Layer 7 of a small transformer language model trained on English Wikipedia (10 layers, counted from 0, width 128).
A neuron's activation on a vector x is ReLU(weights . x + bias), where the dot is the dot product.

Input weights of the MLP neurons that the questions are about. A number n stands for (n - 128) times 0.0094.
n2 (bias -0.090): 120, 107, 104, 77, 145, 155, 107, 97, 110, 149, 156, 150, 156, 139, 134, 125, 167, 134, 134, 169, 152, 56, 117, 129, 112, 149, 155, 111, 115, 46, 102, 135, 101, 57, 178, 157, 83, 137, 147, 116, 159, 108, 132, 128, 143, 147, 107, 108, 110, 68, 164, 103, 120, 164, 127, 110, 156, 159, 126, 130, 140, 130, 151, 186, 141, 176, 60, 133, 199, 89, 202, 155, 206, 115, 83, 107, 152, 127, 65, 98, 116, 144, 148, 130, 98, 131, 164, 173, 117, 139, 130, 160, 164, 115, 127, 82, 139, 184, 128, 126, 120, 185, 180, 103, 156, 88, 119, 96, 216, 127, 142, 99, 171, 134, 68, 155, 124, 170, 142, 144, 131, 79, 133, 99, 116, 95, 114, 168
n3 (bias -0.064): 106, 178, 167, 162, 140, 100, 164, 133, 143, 108, 137, 126, 132, 93, 180, 105, 165, 107, 95, 142, 156, 95, 129, 165, 148, 153, 130, 123, 216, 145, 122, 170, 97, 91, 100, 161, 128, 76, 135, 150, 69, 95, 107, 136, 190, 141, 105, 133, 133, 163, 117, 186, 171, 121, 159, 86, 146, 143, 83, 121, 115, 132, 168, 76, 111, 167, 112, 160, 120, 128, 121, 88, 138, 133, 131, 180, 167, 153, 177, 107, 120, 196, 184, 101, 173, 115, 79, 53, 160, 146, 123, 129, 93, 179, 86, 120, 91, 116, 135, 67, 113, 122, 98, 79, 131, 139, 119, 115, 123, 172, 151, 104, 95, 67, 84, 77, 124, 107, 122, 121, 99, 133, 93, 151, 103, 157, 124, 84
n4 (bias -0.060): 129, 123, 136, 147, 134, 120, 138, 116, 121, 123, 150, 169, 116, 172, 103, 143, 124, 80, 67, 126, 104, 122, 105, 118, 152, 168, 97, 146, 107, 171, 171, 141, 80, 141, 139, 157, 106, 70, 132, 111, 111, 118, 152, 42, 178, 90, 133, 125, 120, 117, 127, 138, 76, 119, 130, 143, 111, 132, 128, 192, 116, 172, 149, 122, 168, 115, 128, 163, 167, 51, 157, 139, 132, 92, 161, 73, 104, 79, 125, 104, 145, 117, 73, 164, 60, 91, 120, 60, 149, 90, 154, 165, 104, 108, 66, 101, 123, 163, 97, 152, 128, 129, 97, 121, 155, 95, 103, 106, 148, 88, 128, 142, 160, 100, 139, 141, 107, 105, 144, 105, 63, 132, 111, 111, 110, 140, 112, 123
n30 (bias -0.088): 161, 157, 130, 148, 89, 157, 82, 91, 163, 126, 165, 132, 126, 87, 117, 135, 159, 114, 127, 110, 122, 123, 99, 160, 123, 92, 121, 122, 145, 153, 80, 121, 80, 110, 138, 124, 210, 112, 149, 176, 120, 119, 103, 137, 115, 123, 153, 120, 114, 165, 89, 155, 98, 116, 147, 149, 120, 94, 85, 72, 120, 137, 153, 88, 148, 128, 168, 112, 188, 128, 133, 191, 164, 99, 130, 140, 148, 150, 105, 109, 103, 131, 151, 180, 168, 76, 139, 131, 147, 105, 128, 117, 137, 175, 165, 150, 179, 59, 83, 197, 137, 171, 116, 160, 154, 102, 200, 70, 139, 101, 102, 77, 135, 132, 158, 221, 107, 147, 98, 82, 144, 183, 90, 122, 92, 164, 170, 147
n32 (bias -0.071): 176, 128, 153, 88, 124, 152, 175, 134, 68, 136, 132, 153, 188, 75, 51, 161, 124, 101, 141, 113, 121, 121, 109, 93, 171, 107, 168, 229, 102, 84, 47, 118, 89, 112, 147, 163, 112, 115, 107, 108, 129, 145, 125, 183, 146, 154, 107, 130, 162, 114, 117, 49, 160, 130, 134, 198, 123, 123, 118, 145, 138, 129, 104, 171, 136, 129, 133, 110, 112, 160, 93, 65, 172, 92, 140, 82, 141, 74, 126, 82, 170, 142, 129, 109, 150, 178, 131, 140, 150, 159, 148, 105, 113, 154, 176, 125, 82, 118, 106, 171, 122, 121, 123, 194, 147, 80, 165, 131, 139, 138, 117, 80, 76, 138, 140, 210, 170, 154, 112, 126, 145, 99, 125, 124, 145, 149, 88, 118
n51 (bias -0.106): 135, 122, 128, 141, 92, 68, 100, 134, 133, 103, 152, 121, 158, 119, 135, 132, 162, 117, 110, 148, 122, 106, 168, 117, 156, 73, 108, 153, 142, 89, 144, 131, 141, 90, 125, 98, 173, 213, 83, 207, 166, 91, 151, 162, 152, 136, 177, 72, 141, 91, 123, 126, 156, 125, 147, 141, 165, 151, 161, 100, 157, 103, 115, 141, 107, 167, 138, 114, 116, 140, 110, 131, 126, 88, 108, 75, 183, 140, 77, 77, 183, 176, 87, 144, 195, 153, 150, 133, 86, 147, 101, 117, 121, 133, 147, 128, 153, 110, 145, 149, 151, 124, 137, 96, 81, 93, 128, 138, 156, 162, 109, 140, 136, 111, 127, 124, 69, 119, 130, 136, 132, 49, 146, 112, 138, 164, 78, 114
n76 (bias -0.088): 129, 170, 120, 165, 129, 195, 179, 109, 194, 171, 178, 200, 139, 154, 121, 144, 196, 109, 79, 151, 122, 104, 173, 98, 70, 123, 200, 165, 161, 154, 155, 144, 117, 161, 156, 131, 146, 111, 78, 114, 167, 147, 120, 116, 143, 121, 174, 111, 133, 139, 131, 135, 150, 143, 138, 107, 179, 133, 117, 147, 96, 102, 78, 114, 147, 140, 82, 105, 127, 179, 130, 94, 128, 135, 169, 156, 171, 95, 178, 119, 139, 156, 164, 173, 125, 175, 123, 115, 103, 189, 107, 146, 175, 115, 132, 128, 169, 83, 139, 173, 126, 114, 122, 109, 153, 136, 100, 160, 184, 146, 89, 173, 104, 145, 131, 143, 84, 97, 118, 91, 107, 168, 155, 127, 112, 131, 101, 90
n94 (bias -0.051): 130, 126, 109, 108, 171, 177, 144, 120, 59, 119, 96, 136, 91, 138, 127, 152, 111, 148, 102, 132, 98, 116, 162, 142, 87, 84, 97, 148, 154, 145, 157, 130, 147, 139, 144, 160, 173, 126, 123, 181, 101, 144, 152, 112, 113, 162, 137, 146, 71, 130, 175, 95, 211, 98, 76, 139, 193, 126, 79, 120, 147, 77, 152, 118, 139, 157, 197, 152, 45, 101, 105, 180, 147, 78, 113, 130, 158, 139, 192, 111, 106, 117, 80, 158, 183, 97, 147, 117, 151, 128, 138, 120, 121, 96, 168, 123, 94, 241, 108, 126, 137, 119, 120, 139, 152, 153, 147, 117, 152, 96, 164, 120, 154, 99, 117, 108, 161, 153, 115, 164, 136, 137, 125, 133, 113, 126, 120, 95
n135 (bias -0.060): 60, 183, 110, 94, 38, 116, 79, 115, 77, 147, 132, 162, 79, 128, 101, 98, 143, 103, 178, 144, 156, 116, 137, 137, 163, 109, 113, 209, 142, 133, 160, 103, 108, 71, 178, 100, 123, 124, 185, 185, 146, 126, 119, 125, 160, 96, 100, 141, 144, 110, 144, 93, 160, 118, 127, 110, 165, 164, 132, 112, 145, 124, 89, 117, 167, 82, 123, 158, 121, 125, 110, 181, 106, 41, 143, 112, 151, 128, 119, 108, 157, 153, 68, 111, 134, 142, 143, 148, 116, 145, 145, 153, 44, 145, 87, 113, 125, 156, 148, 105, 158, 139, 162, 120, 106, 171, 186, 171, 80, 196, 165, 149, 96, 108, 118, 184, 150, 108, 147, 124, 67, 121, 72, 58, 188, 188, 140, 82
n204 (bias -0.041): 125, 124, 87, 117, 153, 165, 146, 177, 94, 143, 144, 154, 122, 144, 168, 98, 71, 125, 132, 63, 60, 114, 176, 88, 132, 113, 100, 110, 155, 124, 140, 146, 65, 178, 139, 103, 136, 103, 123, 140, 171, 185, 136, 133, 112, 113, 110, 213, 118, 114, 115, 111, 121, 116, 145, 132, 156, 135, 118, 110, 125, 146, 188, 173, 195, 132, 89, 124, 82, 160, 166, 76, 131, 136, 174, 155, 149, 132, 109, 93, 131, 100, 134, 158, 123, 117, 117, 97, 149, 124, 149, 139, 56, 121, 94, 144, 108, 64, 151, 113, 165, 146, 169, 201, 104, 134, 166, 66, 87, 139, 145, 147, 151, 108, 142, 132, 132, 147, 158, 147, 112, 121, 169, 117, 143, 66, 78, 190
n278 (bias -0.115): 192, 133, 166, 164, 137, 138, 120, 34, 142, 103, 69, 126, 84, 125, 130, 132, 120, 131, 152, 150, 113, 76, 156, 107, 173, 128, 170, 90, 187, 55, 161, 65, 190, 133, 123, 136, 118, 101, 130, 130, 110, 169, 134, 161, 134, 156, 176, 163, 146, 159, 168, 181, 138, 141, 131, 128, 139, 41, 147, 191, 127, 132, 151, 105, 140, 193, 152, 94, 154, 116, 101, 68, 134, 44, 154, 199, 152, 180, 166, 111, 142, 163, 121, 101, 130, 173, 117, 127, 164, 120, 113, 101, 138, 85, 129, 147, 118, 190, 176, 168, 125, 98, 151, 190, 88, 139, 91, 123, 168, 173, 99, 51, 140, 118, 109, 179, 135, 149, 114, 159, 108, 133, 122, 74, 132, 164, 63, 90
n292 (bias -0.030): 125, 121, 120, 118, 95, 77, 113, 132, 150, 127, 141, 138, 163, 95, 153, 66, 136, 101, 113, 180, 171, 91, 193, 174, 67, 140, 121, 152, 150, 132, 178, 157, 107, 114, 161, 152, 119, 186, 123, 129, 141, 105, 123, 129, 210, 109, 103, 83, 147, 181, 106, 130, 129, 156, 143, 123, 130, 149, 149, 126, 130, 153, 183, 70, 142, 79, 120, 129, 161, 86, 176, 124, 149, 89, 98, 131, 97, 120, 113, 176, 121, 74, 158, 136, 156, 139, 95, 142, 119, 171, 67, 86, 146, 62, 145, 12, 94, 76, 135, 105, 140, 144, 164, 94, 183, 178, 105, 107, 137, 88, 136, 113, 113, 64, 134, 84, 108, 94, 122, 92, 173, 136, 204, 97, 149, 102, 136, 152
n325 (bias -0.065): 113, 147, 142, 157, 93, 195, 140, 148, 113, 158, 94, 141, 133, 78, 86, 153, 114, 133, 94, 156, 69, 137, 63, 97, 54, 145, 124, 120, 90, 133, 130, 125, 101, 116, 63, 121, 124, 116, 173, 103, 123, 121, 147, 130, 119, 139, 149, 143, 168, 114, 161, 116, 107, 198, 147, 181, 130, 139, 122, 104, 104, 146, 121, 126, 180, 95, 124, 157, 117, 208, 144, 118, 137, 94, 137, 176, 153, 111, 133, 113, 124, 52, 120, 152, 163, 107, 180, 95, 153, 129, 144, 148, 99, 165, 87, 111, 145, 101, 115, 114, 120, 174, 154, 118, 152, 99, 107, 121, 82, 121, 113, 126, 134, 131, 122, 110, 154, 128, 80, 173, 95, 126, 154, 185, 165, 110, 109, 138
n326 (bias -0.040): 180, 119, 133, 165, 120, 136, 193, 115, 75, 77, 171, 69, 156, 125, 176, 116, 161, 134, 171, 157, 133, 47, 135, 117, 128, 137, 106, 127, 135, 115, 153, 72, 99, 102, 130, 150, 132, 136, 113, 150, 156, 175, 151, 193, 130, 157, 139, 107, 89, 149, 124, 98, 164, 129, 116, 145, 109, 80, 124, 132, 141, 86, 70, 124, 109, 100, 139, 119, 150, 170, 134, 178, 115, 126, 60, 159, 54, 122, 142, 184, 127, 171, 79, 148, 101, 137, 161, 122, 124, 158, 170, 149, 165, 121, 143, 174, 130, 104, 106, 135, 150, 121, 118, 185, 126, 103, 83, 148, 177, 134, 126, 120, 179, 138, 121, 107, 137, 162, 153, 116, 80, 174, 118, 129, 139, 125, 204, 87
n349 (bias -0.099): 165, 117, 132, 146, 164, 48, 125, 120, 111, 67, 249, 116, 209, 150, 172, 164, 146, 129, 125, 73, 125, 145, 156, 173, 163, 147, 130, 146, 150, 64, 72, 124, 114, 167, 109, 116, 144, 136, 67, 125, 144, 110, 113, 154, 148, 133, 152, 108, 103, 165, 126, 117, 140, 160, 173, 115, 179, 106, 141, 133, 119, 92, 114, 138, 165, 179, 91, 116, 133, 98, 122, 172, 160, 99, 112, 78, 122, 187, 114, 139, 214, 157, 132, 154, 168, 132, 174, 145, 164, 139, 92, 174, 110, 151, 124, 135, 162, 125, 164, 111, 131, 167, 125, 114, 124, 138, 108, 101, 141, 122, 121, 92, 123, 174, 142, 131, 129, 92, 97, 120, 110, 170, 162, 81, 131, 122, 144, 66
n365 (bias -0.082): 145, 163, 160, 118, 156, 72, 148, 127, 128, 150, 111, 126, 114, 135, 121, 107, 213, 132, 95, 153, 164, 159, 97, 132, 85, 122, 135, 130, 155, 145, 158, 142, 85, 95, 119, 187, 105, 118, 133, 136, 128, 121, 170, 101, 179, 124, 123, 201, 181, 105, 137, 94, 135, 118, 123, 184, 116, 126, 163, 149, 129, 96, 134, 148, 165, 133, 89, 158, 123, 128, 102, 148, 141, 106, 96, 114, 126, 164, 158, 96, 170, 107, 172, 134, 114, 124, 173, 87, 119, 139, 167, 111, 144, 128, 125, 114, 99, 132, 124, 170, 160, 87, 136, 172, 119, 165, 141, 178, 131, 172, 93, 114, 147, 121, 103, 127, 188, 119, 115, 152, 127, 144, 119, 59, 126, 123, 105, 131
n413 (bias -0.101): 141, 198, 142, 135, 180, 216, 86, 122, 175, 159, 171, 78, 108, 148, 160, 147, 183, 157, 126, 183, 138, 120, 193, 139, 107, 102, 102, 50, 157, 112, 107, 159, 113, 45, 128, 175, 156, 89, 141, 107, 119, 147, 26, 139, 143, 196, 213, 119, 99, 159, 125, 130, 130, 145, 154, 131, 85, 72, 117, 131, 109, 131, 116, 118, 148, 118, 143, 198, 127, 101, 144, 112, 134, 107, 182, 122, 28, 173, 104, 163, 147, 104, 198, 200, 142, 140, 94, 129, 192, 157, 137, 149, 183, 158, 135, 186, 67, 162, 129, 138, 159, 154, 171, 73, 160, 199, 61, 119, 184, 130, 154, 146, 118, 92, 183, 130, 128, 150, 103, 120, 169, 152, 155, 73, 147, 136, 110, 106
n500 (bias -0.069): 141, 141, 150, 116, 98, 93, 123, 94, 182, 127, 154, 139, 165, 128, 113, 112, 127, 121, 142, 128, 108, 141, 164, 123, 167, 128, 149, 178, 121, 127, 145, 128, 184, 137, 153, 153, 79, 94, 104, 143, 115, 168, 80, 122, 140, 157, 106, 123, 137, 145, 178, 110, 140, 152, 150, 143, 65, 59, 134, 71, 110, 105, 83, 176, 138, 188, 182, 197, 115, 76, 169, 95, 156, 80, 148, 81, 107, 155, 131, 120, 111, 141, 119, 78, 172, 127, 140, 52, 131, 111, 177, 188, 149, 170, 152, 173, 107, 93, 91, 129, 151, 128, 134, 118, 150, 114, 121, 78, 129, 89, 91, 163, 163, 115, 115, 146, 140, 84, 63, 154, 118, 110, 120, 131, 90, 132, 108, 118

Each question shows a token from some text and the vector x that enters the MLP there. A number n stands for (n - 128) times 0.055.

"inn": 74, 114, 119, 110, 113, 112, 101, 98, 131, 107, 98, 135, 88, 167, 139, 135, 110, 185, 150, 104, 117, 155, 142, 118, 124, 160, 161, 136, 128, 103, 169, 144, 100, 168, 160, 142, 143, 129, 165, 126, 141, 100, 121, 145, 96, 117, 112, 120, 106, 125, 56, 149, 132, 77, 120, 129, 107, 128, 158, 129, 164, 143, 117, 134, 117, 162, 161, 130, 122, 136, 154, 136, 137, 125, 107, 109, 154, 139, 119, 132, 116, 128, 134, 153, 125, 152, 115, 126, 167, 35, 142, 128, 133, 107, 143, 131, 128, 129, 123, 109, 95, 94, 102, 110, 118, 112, 141, 145, 108, 124, 129, 163, 87, 148, 161, 113, 86, 144, 172, 109, 141, 151, 132, 130, 131, 137, 97, 130
Which of these neurons fires most? n204

" the": 110, 108, 137, 123, 134, 133, 124, 129, 119, 112, 91, 115, 117, 105, 115, 126, 131, 165, 146, 111, 138, 156, 122, 111, 145, 109, 150, 224, 110, 128, 136, 154, 117, 115, 121, 146, 101, 139, 148, 123, 127, 85, 99, 118, 75, 111, 104, 102, 134, 111, 147, 139, 149, 102, 123, 125, 115, 99, 214, 129, 144, 96, 123, 117, 81, 123, 146, 124, 136, 134, 130, 125, 141, 122, 134, 125, 127, 159, 138, 108, 117, 129, 135, 137, 109, 127, 140, 117, 134, 103, 136, 124, 132, 121, 134, 123, 136, 136, 128, 123, 111, 118, 128, 122, 138, 124, 122, 143, 118, 147, 127, 145, 142, 156, 135, 122, 117, 145, 154, 109, 134, 137, 133, 127, 117, 113, 116, 124
The three highest activations, in order: n32, n500, n135

"it": 91, 104, 128, 111, 111, 111, 106, 106, 119, 139, 113, 113, 91, 128, 128, 131, 91, 193, 190, 121, 108, 149, 141, 102, 134, 86, 102, 144, 115, 147, 138, 158, 117, 154, 150, 135, 130, 155, 132, 87, 149, 72, 134, 116, 93, 97, 100, 117, 126, 100, 117, 140, 107, 122, 153, 115, 111, 92, 160, 132, 136, 102, 135, 107, 104, 150, 175, 96, 148, 154, 160, 122, 137, 160, 107, 120, 131, 154, 114, 114, 142, 132, 162, 173, 132, 123, 121, 108, 95, 69, 108, 127, 128, 121, 142, 121, 126, 135, 132, 115, 121, 130, 129, 96, 112, 126, 144, 144, 106, 157, 144, 133, 99, 162, 135, 128, 109, 197, 174, 146, 147, 133, 165, 136, 125, 134, 130, 131
Which two neurons fire most, strongest first? n51, n204

" G": 106, 123, 150, 102, 124, 121, 134, 109, 109, 128, 91, 123, 92, 130, 126, 128, 135, 157, 149, 123, 138, 132, 131, 100, 121, 132, 179, 154, 144, 119, 157, 138, 107, 104, 110, 140, 103, 134, 179, 114, 128, 102, 131, 128, 106, 137, 113, 119, 129, 124, 122, 157, 111, 115, 134, 102, 101, 125, 217, 134, 148, 83, 130, 119, 122, 113, 140, 131, 113, 161, 117, 136, 119, 122, 123, 122, 114, 131, 155, 120, 124, 127, 143, 136, 107, 138, 96, 116, 137, 37, 116, 120, 133, 120, 140, 127, 145, 114, 106, 116, 111, 99, 123, 119, 150, 123, 158, 170, 104, 172, 123, 119, 107, 161, 158, 116, 138, 150, 159, 120, 160, 120, 130, 118, 108, 108, 142, 119
The three highest activations, in order: n365, n135, n278

"ition": 142, 123, 133, 113, 128, 128, 101, 101, 101, 92, 108, 108, 96, 121, 141, 113, 131, 189, 172, 104, 146, 158, 132, 124, 110, 122, 144, 173, 94, 141, 140, 141, 114, 123, 116, 138, 94, 153, 150, 102, 148, 72, 146, 142, 105, 88, 145, 111, 111, 104, 119, 153, 110, 121, 134, 125, 117, 90, 167, 132, 138, 86, 132, 119, 72, 140, 153, 140, 116, 143, 132, 121, 124, 149, 85, 123, 140, 131, 159, 106, 90, 105, 120, 167, 118, 161, 129, 134, 101, 87, 136, 119, 148, 144, 145, 141, 125, 141, 125, 97, 123, 99, 120, 124, 121, 123, 134, 162, 110, 148, 143, 133, 113, 163, 167, 127, 117, 182, 171, 98, 154, 184, 117, 138, 117, 116, 115, 126
Which of these neurons fires most? n326

"ot": 93, 92, 111, 127, 125, 125, 144, 109, 123, 138, 100, 127, 123, 151, 136, 132, 95, 150, 189, 103, 117, 153, 127, 155, 120, 127, 128, 154, 107, 146, 125, 141, 131, 145, 136, 129, 115, 158, 102, 114, 169, 66, 130, 134, 43, 91, 114, 103, 116, 94, 112, 148, 133, 127, 127, 115, 116, 125, 164, 121, 124, 82, 128, 104, 98, 133, 142, 153, 131, 153, 149, 104, 139, 158, 134, 151, 123, 138, 111, 98, 96, 127, 137, 158, 162, 151, 124, 137, 126, 85, 115, 132, 108, 124, 126, 140, 134, 128, 146, 134, 96, 135, 116, 96, 135, 117, 123, 136, 133, 140, 127, 135, 105, 157, 135, 126, 118, 200, 169, 120, 158, 161, 156, 141, 94, 110, 110, 116
Which of these neurons fires most? n204

"ar": 91, 109, 149, 149, 114, 95, 90, 103, 145, 117, 116, 113, 142, 168, 133, 148, 130, 176, 153, 100, 112, 155, 152, 124, 124, 163, 123, 156, 109, 136, 131, 152, 95, 124, 109, 159, 127, 112, 142, 134, 123, 83, 127, 141, 116, 95, 124, 109, 132, 95, 112, 136, 115, 116, 109, 73, 102, 129, 181, 116, 123, 77, 145, 123, 118, 137, 133, 121, 109, 143, 148, 100, 128, 169, 115, 123, 149, 142, 138, 114, 136, 126, 129, 160, 121, 111, 123, 138, 136, 95, 106, 125, 125, 128, 172, 132, 115, 102, 124, 145, 128, 86, 125, 110, 129, 106, 160, 114, 137, 113, 136, 151, 65, 180, 169, 106, 121, 133, 170, 97, 181, 120, 137, 144, 107, 124, 168, 131
The three highest activations, in order: n30, n51, n349

" ": 97, 113, 154, 120, 122, 133, 132, 123, 117, 110, 105, 121, 126, 107, 118, 122, 134, 152, 142, 111, 140, 154, 133, 100, 138, 128, 180, 149, 118, 101, 141, 149, 97, 95, 128, 146, 100, 121, 139, 117, 156, 103, 120, 128, 84, 114, 115, 115, 116, 96, 141, 152, 131, 108, 131, 106, 111, 99, 230, 107, 136, 102, 130, 114, 120, 118, 133, 128, 112, 135, 136, 131, 130, 147, 122, 128, 147, 151, 143, 114, 120, 109, 145, 152, 124, 151, 109, 118, 109, 85, 141, 115, 156, 111, 133, 99, 129, 147, 131, 104, 131, 97, 120, 125, 129, 142, 128, 139, 128, 158, 102, 150, 113, 161, 138, 131, 120, 151, 140, 100, 151, 153, 124, 144, 123, 118, 139, 143
Which neuron fires most, and how strongly? n365, at about 3.1

"ley": 82, 146, 146, 129, 151, 125, 126, 83, 143, 94, 127, 120, 136, 107, 136, 117, 111, 169, 199, 89, 115, 147, 133, 136, 113, 165, 174, 166, 124, 115, 148, 135, 121, 136, 112, 143, 135, 113, 123, 115, 128, 94, 148, 150, 118, 96, 129, 127, 107, 96, 116, 130, 87, 123, 141, 122, 102, 129, 179, 140, 149, 85, 141, 123, 94, 100, 166, 97, 101, 124, 133, 100, 122, 151, 108, 134, 138, 141, 112, 134, 145, 117, 128, 151, 132, 129, 152, 134, 117, 72, 125, 135, 114, 121, 134, 122, 125, 127, 111, 106, 106, 76, 131, 112, 103, 135, 118, 164, 130, 141, 118, 113, 90, 168, 154, 101, 140, 166, 182, 104, 159, 181, 141, 156, 119, 105, 111, 120
Which of these neurons fires most? n349

" Port": 79, 120, 170, 132, 153, 103, 126, 87, 134, 107, 87, 146, 124, 138, 107, 141, 99, 179, 159, 118, 111, 145, 128, 119, 96, 144, 196, 149, 120, 119, 146, 147, 121, 135, 142, 163, 114, 128, 141, 114, 124, 114, 107, 103, 135, 123, 124, 98, 98, 121, 122, 165, 118, 102, 135, 113, 111, 105, 184, 121, 136, 106, 144, 144, 81, 96, 123, 131, 122, 159, 133, 123, 117, 140, 105, 144, 136, 138, 116, 131, 106, 114, 126, 148, 118, 141, 136, 123, 155, 44, 133, 109, 112, 108, 145, 108, 158, 122, 124, 127, 116, 76, 140, 142, 156, 96, 159, 156, 129, 143, 121, 124, 112, 147, 169, 89, 111, 143, 159, 133, 162, 153, 144, 150, 114, 125, 104, 117
Which of these neurons fires most? n278

" won": 80, 94, 139, 127, 164, 130, 124, 125, 123, 121, 103, 96, 126, 103, 117, 135, 134, 173, 156, 124, 121, 138, 124, 93, 115, 110, 158, 177, 108, 134, 147, 142, 115, 125, 127, 135, 106, 123, 138, 121, 163, 87, 135, 115, 84, 112, 122, 120, 91, 93, 135, 169, 141, 112, 105, 130, 89, 107, 195, 114, 142, 90, 135, 122, 104, 118, 145, 135, 117, 162, 131, 150, 141, 124, 101, 116, 140, 153, 148, 123, 95, 105, 104, 159, 122, 155, 113, 125, 121, 86, 144, 117, 121, 135, 112, 153, 142, 124, 123, 93, 114, 122, 121, 111, 136, 121, 135, 168, 119, 139, 130, 158, 108, 174, 128, 111, 130, 167, 174, 110, 148, 142, 132, 137, 145, 111, 113, 153
Which of these neurons fires most? n325

" w": 100, 137, 162, 122, 117, 138, 130, 109, 118, 127, 116, 109, 92, 137, 120, 112, 125, 205, 131, 102, 148, 161, 106, 90, 107, 135, 179, 166, 106, 142, 137, 161, 134, 135, 121, 145, 128, 121, 131, 132, 135, 111, 125, 152, 97, 120, 126, 106, 105, 77, 144, 180, 109, 96, 129, 99, 109, 110, 182, 132, 149, 97, 159, 134, 109, 125, 119, 143, 130, 147, 97, 113, 135, 104, 140, 120, 127, 103, 158, 119, 112, 125, 135, 140, 120, 136, 119, 132, 118, 47, 128, 122, 147, 153, 106, 97, 135, 130, 157, 110, 136, 127, 115, 105, 106, 147, 147, 140, 142, 134, 122, 156, 79, 200, 115, 130, 96, 152, 148, 109, 129, 159, 136, 99, 126, 118, 123, 134
The three highest activations, in order: n76, n135, n365

" min": 102, 112, 150, 122, 139, 116, 101, 109, 122, 86, 138, 108, 61, 112, 112, 123, 139, 161, 156, 129, 150, 156, 142, 103, 141, 106, 139, 160, 97, 141, 150, 162, 114, 134, 142, 136, 132, 123, 138, 93, 141, 57, 134, 144, 91, 126, 113, 117, 121, 119, 86, 171, 140, 83, 114, 115, 111, 118, 131, 113, 153, 97, 159, 105, 105, 160, 116, 151, 115, 164, 129, 150, 111, 180, 117, 136, 106, 140, 146, 116, 118, 128, 130, 149, 139, 155, 125, 103, 134, 62, 148, 111, 152, 107, 141, 127, 114, 125, 153, 131, 140, 115, 89, 123, 113, 111, 136, 125, 106, 179, 145, 167, 103, 163, 114, 111, 112, 146, 180, 103, 152, 145, 124, 142, 166, 119, 124, 127
Which neuron fires most, and how strongly? n3, at about 1.7

"s": 90, 112, 148, 118, 115, 97, 135, 131, 147, 112, 125, 116, 138, 126, 160, 138, 142, 180, 156, 98, 136, 118, 128, 104, 136, 135, 131, 159, 90, 153, 108, 159, 113, 119, 114, 152, 136, 144, 140, 140, 159, 62, 124, 133, 91, 106, 86, 123, 110, 141, 117, 125, 118, 103, 118, 137, 121, 78, 176, 135, 144, 83, 189, 132, 125, 122, 140, 126, 119, 139, 144, 127, 157, 142, 125, 134, 145, 133, 131, 95, 133, 99, 155, 139, 141, 143, 125, 103, 135, 95, 136, 132, 148, 136, 88, 128, 134, 116, 126, 96, 102, 116, 128, 127, 145, 146, 150, 121, 109, 146, 127, 117, 89, 199, 147, 98, 117, 132, 162, 91, 119, 146, 147, 95, 152, 86, 130, 113
Which of these neurons fires most? n349

" m": 91, 122, 167, 150, 114, 126, 126, 126, 119, 107, 112, 116, 133, 133, 146, 138, 115, 183, 127, 107, 138, 163, 101, 100, 129, 91, 160, 153, 105, 137, 145, 158, 109, 140, 120, 155, 144, 123, 147, 122, 142, 80, 117, 139, 89, 148, 114, 118, 100, 100, 145, 150, 117, 125, 122, 105, 107, 103, 185, 135, 113, 91, 138, 113, 130, 147, 150, 152, 146, 145, 130, 123, 150, 155, 160, 120, 124, 129, 136, 125, 115, 107, 124, 129, 113, 169, 103, 109, 87, 52, 105, 109, 163, 104, 130, 108, 131, 121, 118, 115, 94, 101, 174, 90, 123, 139, 161, 134, 156, 171, 125, 138, 113, 186, 154, 115, 110, 132, 135, 102, 124, 143, 116, 117, 137, 136, 123, 119
Which of these neurons fires most? n76

".": 96, 108, 164, 122, 129, 134, 119, 124, 142, 113, 118, 104, 108, 135, 145, 127, 141, 178, 152, 109, 128, 122, 133, 114, 127, 116, 137, 175, 143, 126, 152, 188, 116, 113, 124, 135, 100, 125, 123, 121, 158, 87, 106, 130, 99, 149, 146, 131, 110, 116, 135, 152, 84, 102, 112, 116, 89, 68, 206, 124, 132, 86, 140, 118, 106, 119, 150, 160, 119, 142, 136, 125, 125, 126, 133, 91, 139, 147, 135, 144, 112, 104, 128, 160, 114, 151, 100, 118, 92, 114, 152, 112, 147, 118, 137, 123, 115, 109, 117, 123, 132, 111, 121, 111, 137, 162, 123, 155, 122, 151, 128, 145, 86, 168, 153, 126, 118, 146, 125, 112, 155, 141, 121, 127, 117, 95, 130, 107
Which neuron fires most, and how strongly? n413, at about 9.5

"er": 96, 101, 122, 118, 122, 104, 123, 107, 143, 127, 130, 128, 102, 158, 128, 138, 115, 187, 153, 113, 143, 137, 139, 119, 166, 129, 138, 164, 61, 139, 140, 152, 105, 123, 65, 139, 88, 143, 134, 138, 131, 103, 159, 125, 113, 114, 109, 93, 127, 123, 126, 141, 104, 107, 112, 133, 117, 110, 179, 139, 131, 81, 137, 138, 129, 137, 160, 105, 137, 135, 125, 126, 107, 150, 136, 116, 156, 135, 151, 116, 128, 88, 102, 133, 149, 166, 106, 113, 120, 102, 135, 151, 153, 132, 147, 125, 104, 105, 141, 118, 117, 106, 110, 88, 136, 126, 147, 118, 122, 124, 141, 145, 66, 160, 170, 103, 121, 157, 153, 117, 174, 166, 143, 139, 133, 115, 135, 84
Which of these neurons fires most? n51

"ang": 98, 125, 144, 162, 155, 99, 133, 116, 167, 93, 107, 133, 125, 130, 110, 135, 124, 167, 150, 116, 116, 142, 122, 105, 144, 145, 177, 156, 109, 106, 136, 149, 117, 110, 134, 146, 137, 121, 157, 80, 160, 82, 169, 128, 109, 92, 148, 112, 103, 109, 117, 152, 83, 119, 108, 104, 118, 151, 170, 157, 136, 85, 176, 139, 78, 108, 153, 119, 82, 124, 142, 141, 139, 155, 121, 150, 137, 133, 98, 118, 108, 141, 148, 131, 120, 125, 132, 121, 114, 107, 96, 140, 157, 126, 140, 99, 128, 101, 109, 116, 103, 78, 139, 110, 140, 104, 111, 161, 122, 110, 120, 145, 98, 145, 162, 112, 94, 147, 160, 136, 174, 142, 114, 144, 129, 102, 146, 143
Which neuron fires most, and how strongly? n292, at about 1.2

" f": 100, 112, 159, 122, 126, 116, 141, 111, 119, 100, 115, 111, 98, 124, 123, 100, 142, 190, 143, 104, 129, 172, 121, 100, 120, 121, 190, 158, 116, 123, 168, 145, 139, 119, 125, 122, 113, 152, 116, 129, 117, 110, 149, 140, 99, 126, 116, 117, 131, 134, 134, 155, 112, 80, 145, 122, 132, 91, 189, 135, 120, 89, 151, 95, 130, 136, 103, 127, 100, 140, 117, 122, 113, 164, 137, 132, 123, 134, 147, 102, 110, 133, 151, 127, 129, 157, 117, 99, 137, 51, 150, 103, 156, 115, 137, 125, 144, 132, 131, 140, 111, 104, 125, 128, 114, 143, 123, 166, 116, 157, 130, 147, 88, 197, 152, 134, 86, 164, 136, 92, 137, 129, 125, 106, 107, 135, 128, 112
Which of these neurons fires most? n278